Layer 4 of a small transformer language model trained on English Wikipedia (14 layers, counted from 0, width 96).
In attention head 0, each number of a token's query is one row of weights dot the token's vector x. The head spreads its attention over the tokens so far by the softmax of query dot key.

Query weights of the head. A number n stands for (n - 500) times 0.0012.
q0: 580 585 557 534 495 556 523 701 430 424 403 454 545 490 416 418 527 628 689 527 487 519 325 542 454 432 432 679 569 508 501 400 622 517 407 473 467 523 468 579 277 386 525 429 618 628 490 503 456 274 694 726 643 335 545 457 399 512 534 373 359 417 399 331 611 270 412 779 420 276 616 183 559 734 711 576 265 470 550 684 297 609 404 662 523 500 524 705 565 447 495 823 281 326 426 563
q1: 218 451 526 479 501 184 369 644 623 573 356 462 521 708 496 455 463 611 616 490 535 295 760 379 406 449 291 580 680 614 421 523 448 260 318 527 599 651 585 650 701 520 346 465 728 587 821 630 670 560 315 458 578 734 555 618 549 388 472 413 592 513 551 369 353 504 561 471 590 499 672 368 286 387 499 506 504 615 563 319 517 504 594 459 520 713 377 468 447 553 306 443 471 381 490 604
q2: 473 510 443 401 469 457 496 347 558 442 555 567 403 466 666 508 435 482 281 444 782 677 422 503 452 504 528 342 520 748 484 485 513 508 547 354 678 383 405 345 641 496 480 567 424 536 292 568 600 600 476 504 512 471 427 634 406 613 525 323 705 625 524 633 336 571 549 444 482 362 337 520 573 564 453 559 462 563 594 584 639 685 534 523 455 490 493 513 524 609 515 376 675 539 559 393
q3: 428 412 518 357 592 497 284 540 556 653 496 229 637 609 368 653 715 482 559 508 421 459 468 640 486 666 446 697 421 484 467 622 642 344 601 364 306 671 695 694 325 545 485 361 546 415 693 592 401 254 634 604 505 464 456 570 492 325 448 468 611 574 567 523 617 629 425 400 485 561 544 679 709 604 468 457 485 515 403 481 569 557 459 368 399 441 687 570 400 226 559 515 572 519 484 846
q4: 760 433 603 574 397 774 607 638 700 287 505 692 354 567 347 665 344 409 435 656 401 541 513 640 456 505 524 545 484 404 680 451 704 414 575 616 491 529 482 557 402 539 638 430 336 411 426 516 403 595 732 269 466 326 511 419 494 540 288 407 215 618 479 395 500 396 286 440 570 590 611 760 598 411 632 434 518 555 442 495 638 455 452 220 254 412 429 541 475 484 582 385 511 626 434 305
q5: 445 388 483 272 407 509 702 727 411 448 455 489 219 448 470 571 569 404 403 510 604 398 460 561 439 492 625 417 579 519 496 499 557 644 685 701 480 622 486 501 564 546 446 541 317 635 305 393 405 681 622 581 513 619 494 620 424 606 493 419 575 566 654 492 574 566 300 542 599 364 548 634 711 635 258 489 529 577 305 495 627 622 613 567 303 492 451 686 508 365 787 598 559 585 654 596
q6: 511 491 326 568 404 408 427 483 491 530 585 337 522 529 747 457 458 456 422 256 443 477 658 523 570 344 436 478 512 661 262 415 198 527 408 399 483 562 321 504 452 440 414 495 665 797 560 330 764 478 165 587 542 542 607 549 500 380 689 493 689 305 225 555 460 509 670 705 452 474 437 307 487 554 457 365 468 474 531 530 455 470 526 677 565 646 578 368 439 735 435 627 697 472 613 447
q7: 493 574 431 601 586 375 506 476 359 529 484 346 556 508 641 310 583 430 624 369 727 504 485 385 594 520 570 533 544 509 393 626 392 452 542 393 519 428 494 357 562 425 390 587 671 585 476 313 563 469 421 517 418 602 490 512 479 537 403 480 579 371 626 473 575 546 567 494 517 323 508 307 364 662 673 578 524 551 643 387 666 453 523 592 500 600 360 518 515 458 465 523 550 637 353 487
q8: 590 506 565 554 615 432 380 500 244 581 517 473 552 525 477 376 482 357 423 374 687 396 595 487 528 629 428 438 573 474 386 586 475 426 517 327 583 371 447 183 833 580 457 712 562 565 373 333 533 517 479 619 488 559 638 439 453 483 322 470 329 511 649 617 473 510 595 451 549 418 461 323 329 471 696 540 343 689 674 420 600 465 539 645 549 507 410 568 592 646 353 655 431 732 556 375
q9: 495 420 396 512 596 492 394 495 399 597 584 637 532 520 406 493 561 448 374 229 516 517 298 404 465 572 522 394 565 579 589 627 539 694 651 374 516 618 567 250 532 568 356 49 483 547 388 182 509 515 429 378 488 326 583 565 624 703 399 359 565 388 461 591 397 619 549 502 302 376 286 561 448 517 333 523 603 705 631 356 496 418 509 485 439 581 471 383 766 632 380 473 536 709 359 524
q10: 706 568 547 604 385 592 418 455 476 791 386 473 639 530 425 456 480 489 203 726 368 424 525 677 545 493 598 473 262 589 792 654 548 332 480 319 457 351 588 463 438 548 411 471 309 573 495 393 339 732 558 362 601 438 483 386 614 461 382 610 562 635 393 457 459 346 538 566 840 637 481 362 453 736 486 424 513 485 630 426 630 285 513 842 432 419 389 565 609 542 341 498 701 730 361 492
q11: 514 410 283 584 517 688 574 626 604 449 506 505 519 434 516 634 346 443 475 599 369 576 425 431 513 356 551 361 352 570 687 381 355 554 434 657 413 639 319 744 487 515 589 355 455 430 714 625 628 546 364 490 554 513 478 489 732 439 820 446 700 466 346 484 542 593 473 635 512 534 546 466 729 317 65 489 619 411 287 549 341 540 394 526 378 467 601 468 254 417 549 375 396 337 442 484
q12: 455 440 575 590 588 434 581 642 800 345 537 564 489 499 655 619 353 540 431 687 664 629 467 486 469 488 374 496 262 527 720 354 483 507 518 461 537 839 307 704 218 641 690 510 710 699 530 546 604 345 329 463 676 533 565 507 472 468 739 502 425 589 243 281 338 451 427 671 588 711 657 363 723 463 245 631 743 547 369 573 362 385 610 294 242 498 631 418 279 455 501 391 510 244 347 650
q13: 508 469 573 453 668 408 608 734 534 301 628 512 442 416 552 398 263 302 433 417 529 475 313 441 408 542 668 278 329 402 614 435 474 582 617 507 616 450 486 540 529 533 603 479 521 512 416 374 621 453 344 500 505 636 701 561 412 434 602 321 631 289 483 496 570 537 617 585 407 548 429 180 631 322 290 221 776 447 465 445 423 538 559 505 611 411 406 488 600 513 577 460 389 496 490 598
q14: 696 551 293 839 418 604 402 506 508 799 361 493 562 662 387 683 677 372 487 481 491 600 632 537 507 439 606 733 627 612 666 731 248 248 503 468 491 651 507 511 584 325 356 461 499 583 762 533 544 560 639 370 530 243 574 514 435 503 484 632 210 794 471 481 450 591 511 470 667 570 681 503 486 588 617 726 498 514 525 562 516 393 392 446 209 457 639 456 303 332 285 620 426 458 274 424
q15: 474 576 514 432 493 639 524 262 461 774 496 345 588 421 390 589 636 360 413 536 417 567 655 350 595 493 500 480 202 382 540 417 582 572 338 414 395 301 605 495 476 557 434 712 317 714 490 365 261 481 346 253 374 412 334 544 701 549 324 476 656 500 587 381 688 543 541 475 687 521 518 575 701 657 583 528 409 516 531 640 526 494 329 448 609 547 410 471 335 469 195 540 494 607 631 420
q16: 484 726 501 431 484 588 572 674 516 414 261 570 618 544 445 547 523 317 369 569 503 671 405 565 526 389 359 354 659 581 490 514 397 519 457 663 433 562 497 655 511 297 619 485 658 468 516 635 447 258 474 573 612 452 629 295 410 457 634 545 300 432 460 529 536 543 587 598 410 316 379 403 531 633 630 556 349 427 517 603 332 624 444 729 552 466 433 623 694 507 623 563 490 270 584 470
q17: 410 483 727 316 293 739 425 757 416 452 600 332 507 660 454 628 490 364 441 739 553 431 213 568 617 818 559 464 427 271 471 508 631 385 629 486 464 597 662 513 424 386 623 626 534 416 559 520 529 334 573 435 621 469 610 564 414 393 560 644 417 565 419 509 565 337 158 536 640 526 607 453 505 603 665 463 412 558 422 688 291 571 596 458 436 550 611 719 484 430 493 604 463 542 319 487
q18: 190 599 362 543 667 225 474 405 334 595 294 440 698 511 569 318 576 756 645 406 473 436 743 309 446 407 312 666 438 591 418 473 331 532 353 498 396 481 431 352 484 676 455 649 672 684 585 474 587 695 173 446 497 590 649 638 534 520 514 373 616 566 546 422 612 525 814 597 535 484 456 343 435 446 363 540 611 477 472 357 562 546 442 637 609 665 546 301 391 566 495 623 243 295 556 671
q19: 757 562 589 387 454 792 313 482 379 421 717 440 297 623 497 674 523 343 267 597 503 601 378 783 484 726 432 694 552 271 446 567 520 495 637 451 459 584 474 628 574 290 611 584 383 483 402 427 517 514 761 604 461 232 569 554 361 185 292 695 262 557 465 461 522 444 479 321 544 645 385 634 645 542 587 564 412 657 476 787 394 366 692 330 543 503 628 513 453 385 436 700 525 426 408 605
q20: 466 543 428 297 479 577 609 526 521 326 485 401 333 628 444 613 319 421 547 703 497 326 297 693 532 585 462 453 234 529 636 375 547 604 445 544 274 711 462 571 598 522 630 418 470 442 407 712 238 657 586 282 571 573 372 669 580 462 376 486 466 651 398 339 359 495 572 502 566 405 593 450 663 495 400 703 677 737 585 578 575 747 384 313 435 297 601 563 279 472 301 386 704 489 463 383
q21: 312 660 501 579 551 410 603 371 434 655 365 714 714 467 700 349 560 520 534 509 645 473 455 343 562 330 309 397 602 480 391 446 488 483 519 478 768 385 634 401 469 431 392 752 647 450 452 398 506 532 236 457 598 601 611 472 435 558 448 627 675 424 585 434 513 406 557 761 459 410 376 219 301 430 553 621 492 390 610 597 479 427 644 690 875 676 406 463 652 583 348 491 401 481 409 495
q22: 450 393 616 353 537 505 589 553 527 468 331 426 551 474 521 549 298 515 591 533 408 381 301 369 742 425 699 491 371 411 545 526 391 459 413 759 404 404 506 736 370 423 580 757 564 520 604 791 374 462 562 442 597 619 352 453 451 526 710 450 678 290 503 437 520 498 492 603 451 510 409 572 577 578 480 448 695 408 292 383 533 679 628 589 292 432 425 544 329 447 553 376 661 322 697 535
q23: 495 492 600 713 509 306 284 335 396 628 486 641 563 400 671 298 598 635 479 451 407 520 699 368 617 672 418 535 777 416 293 510 286 508 234 304 658 588 391 350 690 627 296 447 804 505 317 430 663 554 338 510 503 530 721 431 634 372 588 492 485 561 423 468 441 421 748 565 437 460 395 401 346 462 695 375 202 441 770 397 632 340 325 585 759 670 476 304 476 766 223 654 504 334 652 336
q24: 258 684 287 813 335 655 349 320 538 505 298 703 699 217 849 443 643 759 513 425 254 692 669 586 615 242 388 259 418 479 524 447 366 473 279 608 644 545 287 423 264 533 357 87 722 35 418 691 703 570 294 346 531 417 436 350 892 649 700 549 853 437 294 398 547 593 650 640 498 455 537 527 496 654 299 514 374 88 733 492 607 417 457 645 791 710 550 232 571 460 350 326 503 478 413 325
q25: 323 663 815 519 679 281 522 674 573 362 442 318 391 567 663 466 452 505 454 616 494 744 497 405 471 753 365 552 376 297 434 727 648 454 335 379 432 525 464 581 390 575 450 688 633 642 592 464 315 264 258 426 336 526 437 419 178 502 358 754 623 481 648 102 491 420 832 463 474 561 702 546 297 497 578 348 672 491 558 508 418 367 735 347 645 336 364 437 246 428 490 420 414 488 527 781
q26: 536 654 591 390 299 505 596 317 258 420 485 253 537 506 559 420 455 649 796 671 516 707 724 428 579 313 311 333 533 282 366 369 410 532 451 423 518 617 333 540 317 397 206 584 698 682 563 590 523 567 475 505 485 245 554 581 476 493 608 619 485 472 503 550 447 312 352 571 344 611 389 500 312 428 513 542 479 360 473 569 374 601 579 595 386 625 370 577 467 682 684 529 655 486 336 450
q27: 525 426 334 457 403 630 583 637 455 403 436 312 543 416 556 576 427 633 492 605 365 631 483 354 429 535 302 303 305 508 585 410 453 738 429 596 492 711 436 701 421 649 480 398 545 548 533 387 476 550 444 484 630 315 493 494 627 432 782 388 600 362 304 497 404 542 403 668 446 623 496 489 595 258 215 562 575 415 332 517 450 577 463 296 378 677 567 492 352 591 534 286 590 376 555 394
q28: 485 497 571 557 547 547 681 518 163 287 503 709 420 535 575 388 381 470 656 589 520 377 428 460 469 565 547 384 616 466 355 527 596 397 437 621 589 425 409 464 665 393 445 506 571 528 374 523 438 594 510 461 559 339 705 647 392 390 547 370 451 591 626 463 608 585 414 702 294 400 491 567 487 352 530 251 423 548 530 342 543 515 414 474 593 391 648 674 705 404 645 473 207 605 403 455
q29: 466 550 604 518 596 388 655 578 437 411 441 587 417 496 521 519 407 489 561 719 514 412 543 527 508 707 544 492 503 429 424 459 528 495 326 480 579 394 386 566 556 506 561 794 553 585 478 643 362 446 473 569 587 557 554 600 348 277 532 599 479 705 649 372 516 368 587 663 573 570 627 612 537 280 565 298 464 436 431 508 510 502 460 419 569 359 797 656 371 421 578 529 335 483 765 466
q30: 288 536 705 449 499 392 442 564 612 678 367 261 745 670 331 520 541 311 444 483 625 445 334 488 526 401 352 509 502 609 704 367 682 454 623 254 440 114 610 535 369 546 486 730 585 600 736 392 282 342 506 352 435 294 407 254 184 504 152 454 430 470 492 406 568 408 589 207 566 605 666 241 407 532 611 442 368 445 464 497 483 665 548 779 636 427 279 376 353 452 504 283 394 585 527 634
q31: 483 544 416 404 381 566 267 505 546 683 456 565 448 484 403 484 661 465 216 165 424 575 492 294 408 554 572 549 553 499 507 760 434 603 503 436 400 568 700 339 555 561 336 182 328 467 431 260 361 463 559 420 532 310 502 377 745 631 345 327 489 301 312 667 436 500 418 319 363 436 342 597 278 599 502 566 376 642 610 469 467 562 338 410 511 775 363 362 662 683 277 540 564 575 448 469

Each question shows a short text with each token's key, already scaled and adjusted for position as the last token sees it. A number n stands for (n - 500) times 0.002.

Then comes the last token's vector x. A number n stands for (n - 500) times 0.008.

0 "\n": 467 456 644 299 668 521 515 603 816 726 719 354 327 474 544 465 513 580 519 526 519 638 425 617 659 467 365 382 385 334 628 796
1 "-": 433 447 427 305 543 363 436 561 869 657 610 168 234 489 572 525 440 562 507 557 409 659 311 788 562 596 448 281 567 411 499 739
2 " R": 540 540 534 605 416 470 404 535 568 530 582 461 570 488 468 365 490 555 528 394 469 641 468 571 631 611 431 383 516 528 458 474
3 "U": 543 459 521 412 237 524 521 693 772 466 529 550 526 479 519 522 444 577 520 374 494 770 559 566 573 454 571 473 525 521 417 397
4 "S": 466 467 532 332 361 386 475 580 723 543 631 589 541 512 613 440 577 455 448 390 517 694 466 613 644 506 457 447 524 486 341 540
5 " V": 517 433 475 548 496 381 433 508 702 573 558 475 475 527 478 443 537 601 550 373 501 577 532 620 648 621 382 389 636 598 537 433
6 "as": 533 447 489 467 517 465 497 519 618 406 626 455 500 472 528 513 573 465 384 512 470 600 451 629 563 717 452 415 489 627 526 373
7 "ile": 403 389 573 479 363 352 550 558 761 376 561 370 510 399 664 602 578 418 465 291 460 600 390 656 644 664 483 483 411 581 663 471
x: 419 561 519 386 377 494 475 516 574 457 406 461 543 552 598 553 541 407 389 431 342 468 462 557 437 423 454 543 469 481 468 598 460 461 251 593 498 399 470 544 560 556 469 588 636 456 684 438 552 471 531 510 583 465 239 508 607 593 494 542 468 498 309 508 614 457 584 464 525 578 498 511 409 519 420 392 678 337 548 425 581 700 472 663 559 609 613 414 559 602 435 444 448 497 345 527
To which token does the last token give the most attention? 7 "ile"

0 " (": 536 436 671 512 371 514 582 711 745 740 544 394 502 526 387 451 553 626 463 464 483 695 440 520 576 628 494 528 422 344 548 677
1 "ins": 461 571 384 538 462 364 442 486 633 538 544 507 460 544 391 394 377 485 441 629 474 575 450 697 650 751 316 460 598 590 513 500
2 "c": 461 694 480 410 479 406 413 497 466 449 491 521 411 538 370 397 476 517 587 549 415 654 473 579 660 625 432 463 535 578 569 499
3 "rib": 436 560 516 475 582 571 418 492 475 463 475 502 510 547 477 439 466 461 569 447 525 554 618 544 559 695 505 386 505 430 735 440
4 "ed": 494 609 652 429 310 502 544 617 827 678 518 443 532 432 830 538 324 272 675 311 473 662 355 697 667 697 530 508 494 440 491 787
5 " b": 548 365 603 427 325 425 536 544 681 596 483 435 475 575 404 529 642 400 578 462 364 647 522 695 726 656 375 485 443 451 629 664
6 "ound": 460 452 549 549 286 471 548 689 587 558 418 512 519 666 349 393 441 481 640 441 412 546 493 555 634 718 568 574 583 501 445 514
7 "ary": 376 455 464 495 337 365 549 565 635 525 441 406 518 536 397 380 506 501 608 507 449 580 489 598 619 778 593 534 442 516 681 520
x: 564 715 494 598 475 491 520 588 483 543 388 330 484 389 645 562 498 568 554 439 608 351 479 533 530 459 563 491 451 584 372 387 462 595 495 670 596 491 546 418 366 602 476 458 674 339 559 463 567 434 372 482 516 578 425 525 434 418 581 568 486 425 428 553 429 512 402 509 430 614 497 449 512 540 492 340 474 338 546 453 599 562 521 672 554 574 548 650 473 595 331 479 344 465 524 532
Which two tokens does the last token look at most, in order? 6 "ound", 5 " b"

0 "ia": 484 563 470 501 395 486 590 530 613 548 775 572 434 526 492 540 473 551 513 605 440 611 606 563 633 451 475 568 433 523 539 636
1 "\n": 469 467 602 346 714 485 479 573 718 740 697 377 335 488 511 438 410 549 543 497 519 586 438 579 643 445 365 422 407 324 607 795
2 "\n": 551 440 614 327 696 529 509 576 743 729 732 366 333 474 526 447 436 483 593 459 571 613 439 573 652 425 381 389 383 313 609 792
3 "==": 411 484 663 251 332 518 541 751 898 608 704 262 303 288 585 547 525 392 634 371 416 920 186 665 652 399 580 365 382 353 477 724
4 "I": 605 390 487 394 368 483 555 644 728 524 557 464 405 469 500 581 501 510 465 378 448 665 579 616 623 516 514 487 530 518 380 559
5 "==": 498 523 559 416 377 436 487 676 809 573 605 285 413 337 514 562 404 474 651 359 433 810 260 607 576 486 660 466 405 395 511 665
6 "\n": 424 477 495 502 680 419 465 563 690 716 547 349 405 546 460 423 447 397 564 465 641 458 441 557 581 584 421 452 380 320 722 778
7 "I": 378 489 511 480 382 448 550 628 738 531 557 450 388 465 481 569 515 388 484 340 415 681 591 633 644 518 519 477 544 519 376 554
x: 440 427 587 512 499 641 352 378 537 495 325 558 565 520 439 693 506 515 495 347 557 350 585 580 524 522 446 527 470 417 568 616 534 539 486 628 693 557 368 536 497 392 530 446 591 377 487 592 494 405 367 437 666 449 566 608 535 609 551 460 503 572 532 424 535 533 614 460 620 599 436 735 575 570 380 661 632 438 541 515 562 389 622 526 518 475 563 547 648 453 414 514 422 520 456 552
Which token does the last token look at most, and with what share of its attention? 0 "ia", with about 30%

0 "ak": 424 526 501 349 305 390 585 653 695 544 521 651 583 613 459 327 438 610 490 592 459 659 449 581 550 619 437 538 413 554 481 501
1 "k": 556 451 567 357 406 442 497 542 639 618 539 567 529 543 549 374 526 513 576 495 431 640 389 595 602 571 325 424 417 528 506 511
2 "u": 459 391 627 337 414 528 500 654 696 509 522 509 523 431 602 450 549 504 535 401 486 734 457 537 571 378 533 614 416 478 432 526
3 ",": 430 451 466 561 501 436 600 512 319 707 555 518 508 568 471 551 429 555 489 553 427 452 507 538 736 712 464 537 353 294 519 681
4 " the": 576 210 670 279 172 496 678 835 882 710 482 508 501 667 211 569 497 360 766 249 479 825 507 584 669 620 547 526 458 394 602 547
5 " se": 565 517 464 364 353 572 494 747 809 519 568 464 476 487 486 500 512 337 680 259 469 879 446 564 585 633 467 402 504 478 583 499
6 "at": 653 475 433 461 520 528 494 563 585 583 464 562 463 675 372 347 512 500 442 529 397 471 579 581 605 728 257 440 428 486 560 532
7 " of": 630 615 349 476 214 410 781 813 753 668 545 449 510 530 572 501 510 695 668 246 435 671 436 637 715 542 538 542 347 209 515 629
x: 472 847 530 542 558 435 592 512 513 414 479 488 502 399 549 443 450 456 373 586 513 532 578 446 529 535 500 450 510 423 513 530 501 523 456 602 472 542 379 442 531 497 493 549 495 532 501 477 485 612 237 361 687 507 590 574 431 464 479 473 649 411 475 542 479 265 521 510 470 664 458 541 526 490 459 518 570 513 650 531 547 359 581 713 611 549 547 408 580 588 491 471 511 541 505 490
Which token does the last token look at most, and with what share of its attention? 4 " the", with about 100%

0 "ch": 367 481 551 392 453 386 482 578 542 466 419 484 454 592 490 507 462 439 543 537 403 606 511 617 578 623 490 505 566 564 534 514
1 " C": 369 539 574 351 520 557 423 525 567 455 663 545 589 503 447 472 520 446 613 393 518 709 605 462 663 457 528 479 550 550 462 368
2 "up": 495 554 551 358 324 499 358 674 640 307 490 556 438 481 431 572 441 476 506 474 503 639 492 504 449 532 518 458 575 665 500 331
3 " w": 355 309 694 389 242 439 463 722 913 568 453 529 537 504 586 618 533 274 660 282 559 774 333 630 589 603 385 497 436 487 508 584
4 "inn": 441 576 562 562 368 439 371 547 614 483 403 415 459 458 571 423 550 538 504 469 459 535 381 646 522 639 572 377 574 538 450 468
5 "er": 506 541 526 496 460 375 462 471 570 377 402 434 454 467 623 420 453 587 515 454 413 495 395 659 626 750 501 414 562 597 606 433
6 " (": 509 535 511 527 423 420 543 675 647 692 509 427 520 536 383 449 547 376 632 547 411 624 465 503 552 648 512 567 443 373 570 647
7 "20": 497 523 440 480 401 420 448 687 797 499 465 398 416 547 306 632 641 456 347 518 435 512 516 592 460 714 498 436 393 489 548 534
x: 485 530 319 628 613 430 426 300 411 605 570 498 499 526 579 502 621 470 433 402 544 531 424 517 545 476 602 522 355 557 592 440 528 470 484 553 684 659 579 427 600 594 406 482 445 571 599 451 606 340 407 532 667 642 413 500 539 504 518 566 476 583 372 497 351 571 462 534 564 416 377 609 449 373 433 440 488 287 665 506 544 453 427 558 510 518 598 551 569 519 475 503 316 479 642 587
To which token does the last token give the most attention? 3 " w"

0 " T": 509 452 602 400 472 502 417 500 705 474 756 493 436 389 471 545 560 550 609 425 577 694 545 555 595 396 458 404 516 611 523 408
1 "y": 510 404 619 343 305 450 566 643 781 470 663 576 422 503 511 419 577 506 565 466 511 685 518 620 585 462 519 442 467 607 500 398
2 "um": 390 461 624 320 385 519 586 730 670 469 605 613 528 599 531 496 531 413 619 479 502 602 602 547 548 551 297 394 394 464 772 418
3 "en": 463 373 589 429 426 509 530 636 690 514 620 611 484 438 668 575 554 352 626 507 348 643 402 558 559 560 468 520 549 594 495 510
4 ",": 519 426 456 545 516 453 563 525 290 672 572 537 492 519 471 570 418 514 475 564 430 445 494 510 706 640 490 549 355 309 499 671
5 " R": 457 487 474 671 444 482 406 519 534 515 549 479 641 493 464 363 497 571 527 487 475 588 477 530 586 662 450 431 475 546 447 488
6 "uss": 479 443 571 459 550 529 428 497 483 401 465 567 499 394 510 435 560 535 431 419 519 518 467 571 657 606 500 474 487 540 506 436
7 "ia": 491 500 528 431 417 402 552 533 644 483 741 560 495 453 504 436 454 401 498 511 397 633 570 578 614 422 569 585 511 601 480 490
x: 492 653 651 563 403 488 325 585 577 510 465 670 493 475 483 368 517 568 450 488 398 365 412 469 523 380 492 485 437 621 471 304 373 476 450 533 482 516 396 531 569 449 477 580 501 365 433 583 324 524 457 478 567 535 351 421 705 646 555 465 425 541 453 666 442 472 641 426 473 342 474 388 476 537 509 629 354 436 556 433 444 628 423 537 527 498 535 449 602 421 384 408 600 580 441 489
To which token does the last token give the most attention? 0 " T"

0 " R": 567 526 539 507 475 522 395 538 622 469 508 491 623 457 454 336 476 503 529 377 566 658 400 565 583 591 432 380 537 612 442 352
1 "uss": 446 535 452 385 566 534 417 506 515 391 442 577 515 410 494 412 528 504 421 458 529 531 474 578 646 610 482 465 522 581 490 378
2 "ia": 500 468 488 447 382 448 562 550 650 452 740 585 492 473 466 430 497 626 471 549 471 659 565 588 632 445 518 550 503 625 503 453
3 "\n": 615 420 565 352 755 457 454 564 711 737 654 367 343 467 522 390 531 496 568 410 589 559 397 575 628 412 380 424 429 325 602 770
4 "-": 555 439 450 263 557 385 442 579 884 604 621 184 215 417 583 495 534 404 469 405 455 702 224 777 554 509 447 250 576 446 468 689
5 " P": 638 472 342 552 513 473 398 517 689 535 571 473 429 567 422 492 471 546 588 433 475 658 550 547 591 600 270 371 500 588 547 507
6 "O": 611 526 467 605 375 563 435 561 690 504 550 510 398 453 476 510 505 468 467 421 442 710 494 589 626 395 507 479 551 471 357 547
7 "L": 571 465 527 612 447 526 413 508 612 609 558 479 496 486 629 469 507 488 456 463 513 510 505 628 605 450 390 417 505 454 374 575
x: 332 594 387 677 492 571 450 558 486 540 645 510 634 506 476 543 423 359 518 457 535 578 511 698 582 447 469 399 471 434 768 474 661 398 516 585 425 421 414 629 464 510 531 540 556 328 367 611 429 521 523 500 345 451 423 631 552 663 575 510 498 443 635 445 534 530 530 470 560 496 492 567 504 379 550 511 509 359 502 529 537 388 710 564 489 487 586 464 663 496 450 525 524 548 492 660
Which token does the last token look at most, and with what share of its attention? 1 "uss", with about 30%

0 "-": 405 588 383 518 591 377 401 418 626 659 569 277 382 564 430 505 516 495 563 573 457 525 456 649 503 650 486 424 540 414 476 692
1 " I": 424 557 479 494 399 389 514 604 682 417 522 434 524 475 302 481 363 608 524 424 459 619 487 548 559 574 477 529 530 620 415 381
2 "S": 624 512 446 402 382 375 471 515 598 560 604 630 588 549 529 394 452 574 427 474 518 616 523 576 645 510 458 505 500 445 308 545
3 "R": 447 478 442 507 424 523 391 547 687 553 540 409 486 471 519 449 523 548 487 429 492 652 388 614 587 534 465 380 542 484 430 558
4 " A": 586 405 550 362 345 469 569 621 718 518 600 584 593 557 347 471 436 501 565 300 492 778 484 591 677 556 442 554 436 554 292 466
5 "sh": 584 557 504 406 427 453 639 681 684 544 515 543 585 524 571 447 373 389 569 382 487 556 502 627 603 503 336 455 335 453 425 462
6 "d": 532 502 453 492 534 427 534 460 547 517 518 498 477 496 561 485 532 462 474 334 496 534 443 656 664 586 405 444 447 481 408 588
7 "od": 403 425 608 460 511 406 440 449 683 411 564 465 485 417 708 508 429 590 410 391 530 427 444 672 574 545 445 394 489 560 531 468
x: 496 451 400 450 333 528 581 543 570 553 222 433 594 391 560 531 585 604 615 495 565 569 447 521 525 500 410 497 555 255 564 621 364 524 431 529 436 515 437 493 606 456 494 508 556 386 495 543 511 439 564 545 511 498 309 404 559 397 497 531 597 487 449 385 711 413 668 513 728 455 419 356 484 457 332 612 426 314 446 598 476 548 530 583 465 476 438 464 655 451 489 545 657 464 434 607
To which token does the last token give the most attention? 4 " A"

0 " the": 433 564 794 177 201 553 664 828 908 717 458 482 506 678 195 564 570 786 426 451 618 820 485 560 633 641 560 542 483 415 600 553
1 " Y": 499 447 518 602 428 407 483 429 625 562 518 564 617 442 455 321 575 465 560 410 548 532 521 545 564 471 329 457 435 541 363 484
2 "ear": 440 447 497 474 537 587 552 468 606 589 421 672 648 596 423 314 581 583 561 416 535 569 557 513 660 550 400 450 461 452 560 370
3 " for": 465 600 629 484 286 345 628 665 746 623 544 482 628 515 602 413 511 328 656 339 534 615 339 671 715 680 445 471 364 353 571 621
4 " the": 607 230 657 290 160 477 659 827 887 685 458 512 534 648 191 512 508 382 752 251 513 819 481 579 643 613 553 526 454 420 599 503
5 " second": 668 557 453 356 274 422 769 719 881 653 367 421 556 570 401 588 494 297 626 284 422 729 349 745 683 855 417 421 474 448 539 600
6 " time": 554 607 376 529 417 397 479 595 778 670 383 436 567 561 510 488 550 544 561 427 608 576 319 599 566 791 342 422 459 452 758 576
7 " and": 578 690 426 594 346 340 573 678 644 647 547 449 524 530 488 527 597 527 596 452 422 578 351 610 684 700 402 495 324 348 696 651
x: 448 732 618 494 397 458 567 560 461 568 558 470 503 462 530 501 583 550 461 522 400 709 509 562 496 537 418 463 599 417 387 602 612 487 394 479 408 567 600 379 415 535 384 517 550 497 632 491 305 478 443 556 607 496 502 502 445 601 499 509 506 559 493 496 344 444 760 425 611 606 572 505 416 573 403 505 523 483 637 450 609 374 587 687 453 507 571 555 464 470 422 353 318 540 391 579
Which token does the last token look at most, and with what share of its attention? 5 " second", with about 40%

0 "ic": 500 490 561 407 418 497 423 554 551 471 593 502 442 456 733 557 530 373 465 537 442 581 592 592 634 519 594 521 559 536 553 540
1 "ated": 457 349 687 418 292 477 510 672 843 658 588 427 564 527 669 601 596 457 505 433 592 705 387 627 586 729 531 611 506 487 577 730
2 " to": 474 500 593 497 94 337 595 722 668 543 651 405 375 403 565 669 430 484 538 370 414 629 427 699 677 707 563 498 399 451 566 763
3 " P": 445 577 431 559 498 444 372 469 680 513 520 488 526 593 412 486 342 567 641 424 512 616 636 530 543 661 344 447 537 645 538 449
4 "ap": 634 559 508 407 438 503 522 579 636 552 640 482 469 561 483 560 420 552 522 466 386 622 584 598 495 509 419 520 604 622 380 519
5 "s": 506 459 584 336 496 426 503 491 576 595 580 620 516 588 446 406 585 453 452 489 415 606 481 694 728 685 356 533 613 570 413 550
6 "uk": 539 536 488 465 519 543 601 544 562 662 450 621 591 694 337 300 422 469 479 512 417 539 459 510 578 621 397 595 498 448 385 541
7 "k": 545 537 425 461 491 447 501 482 596 629 534 593 547 551 519 352 509 485 522 383 449 586 426 575 608 536 336 467 416 531 445 524
x: 485 652 421 577 454 532 590 591 603 529 402 743 424 569 555 434 459 570 453 559 440 641 475 520 532 438 310 570 569 584 564 556 420 539 512 466 431 577 549 368 387 646 566 564 442 283 485 594 492 451 603 424 329 529 447 423 508 427 595 502 677 527 391 562 428 465 449 587 600 625 596 376 545 483 438 569 446 601 373 540 558 464 657 659 601 569 622 530 547 373 526 464 471 487 493 462
Which two tokens does the last token look at most, in order? 5 "s", 7 "k"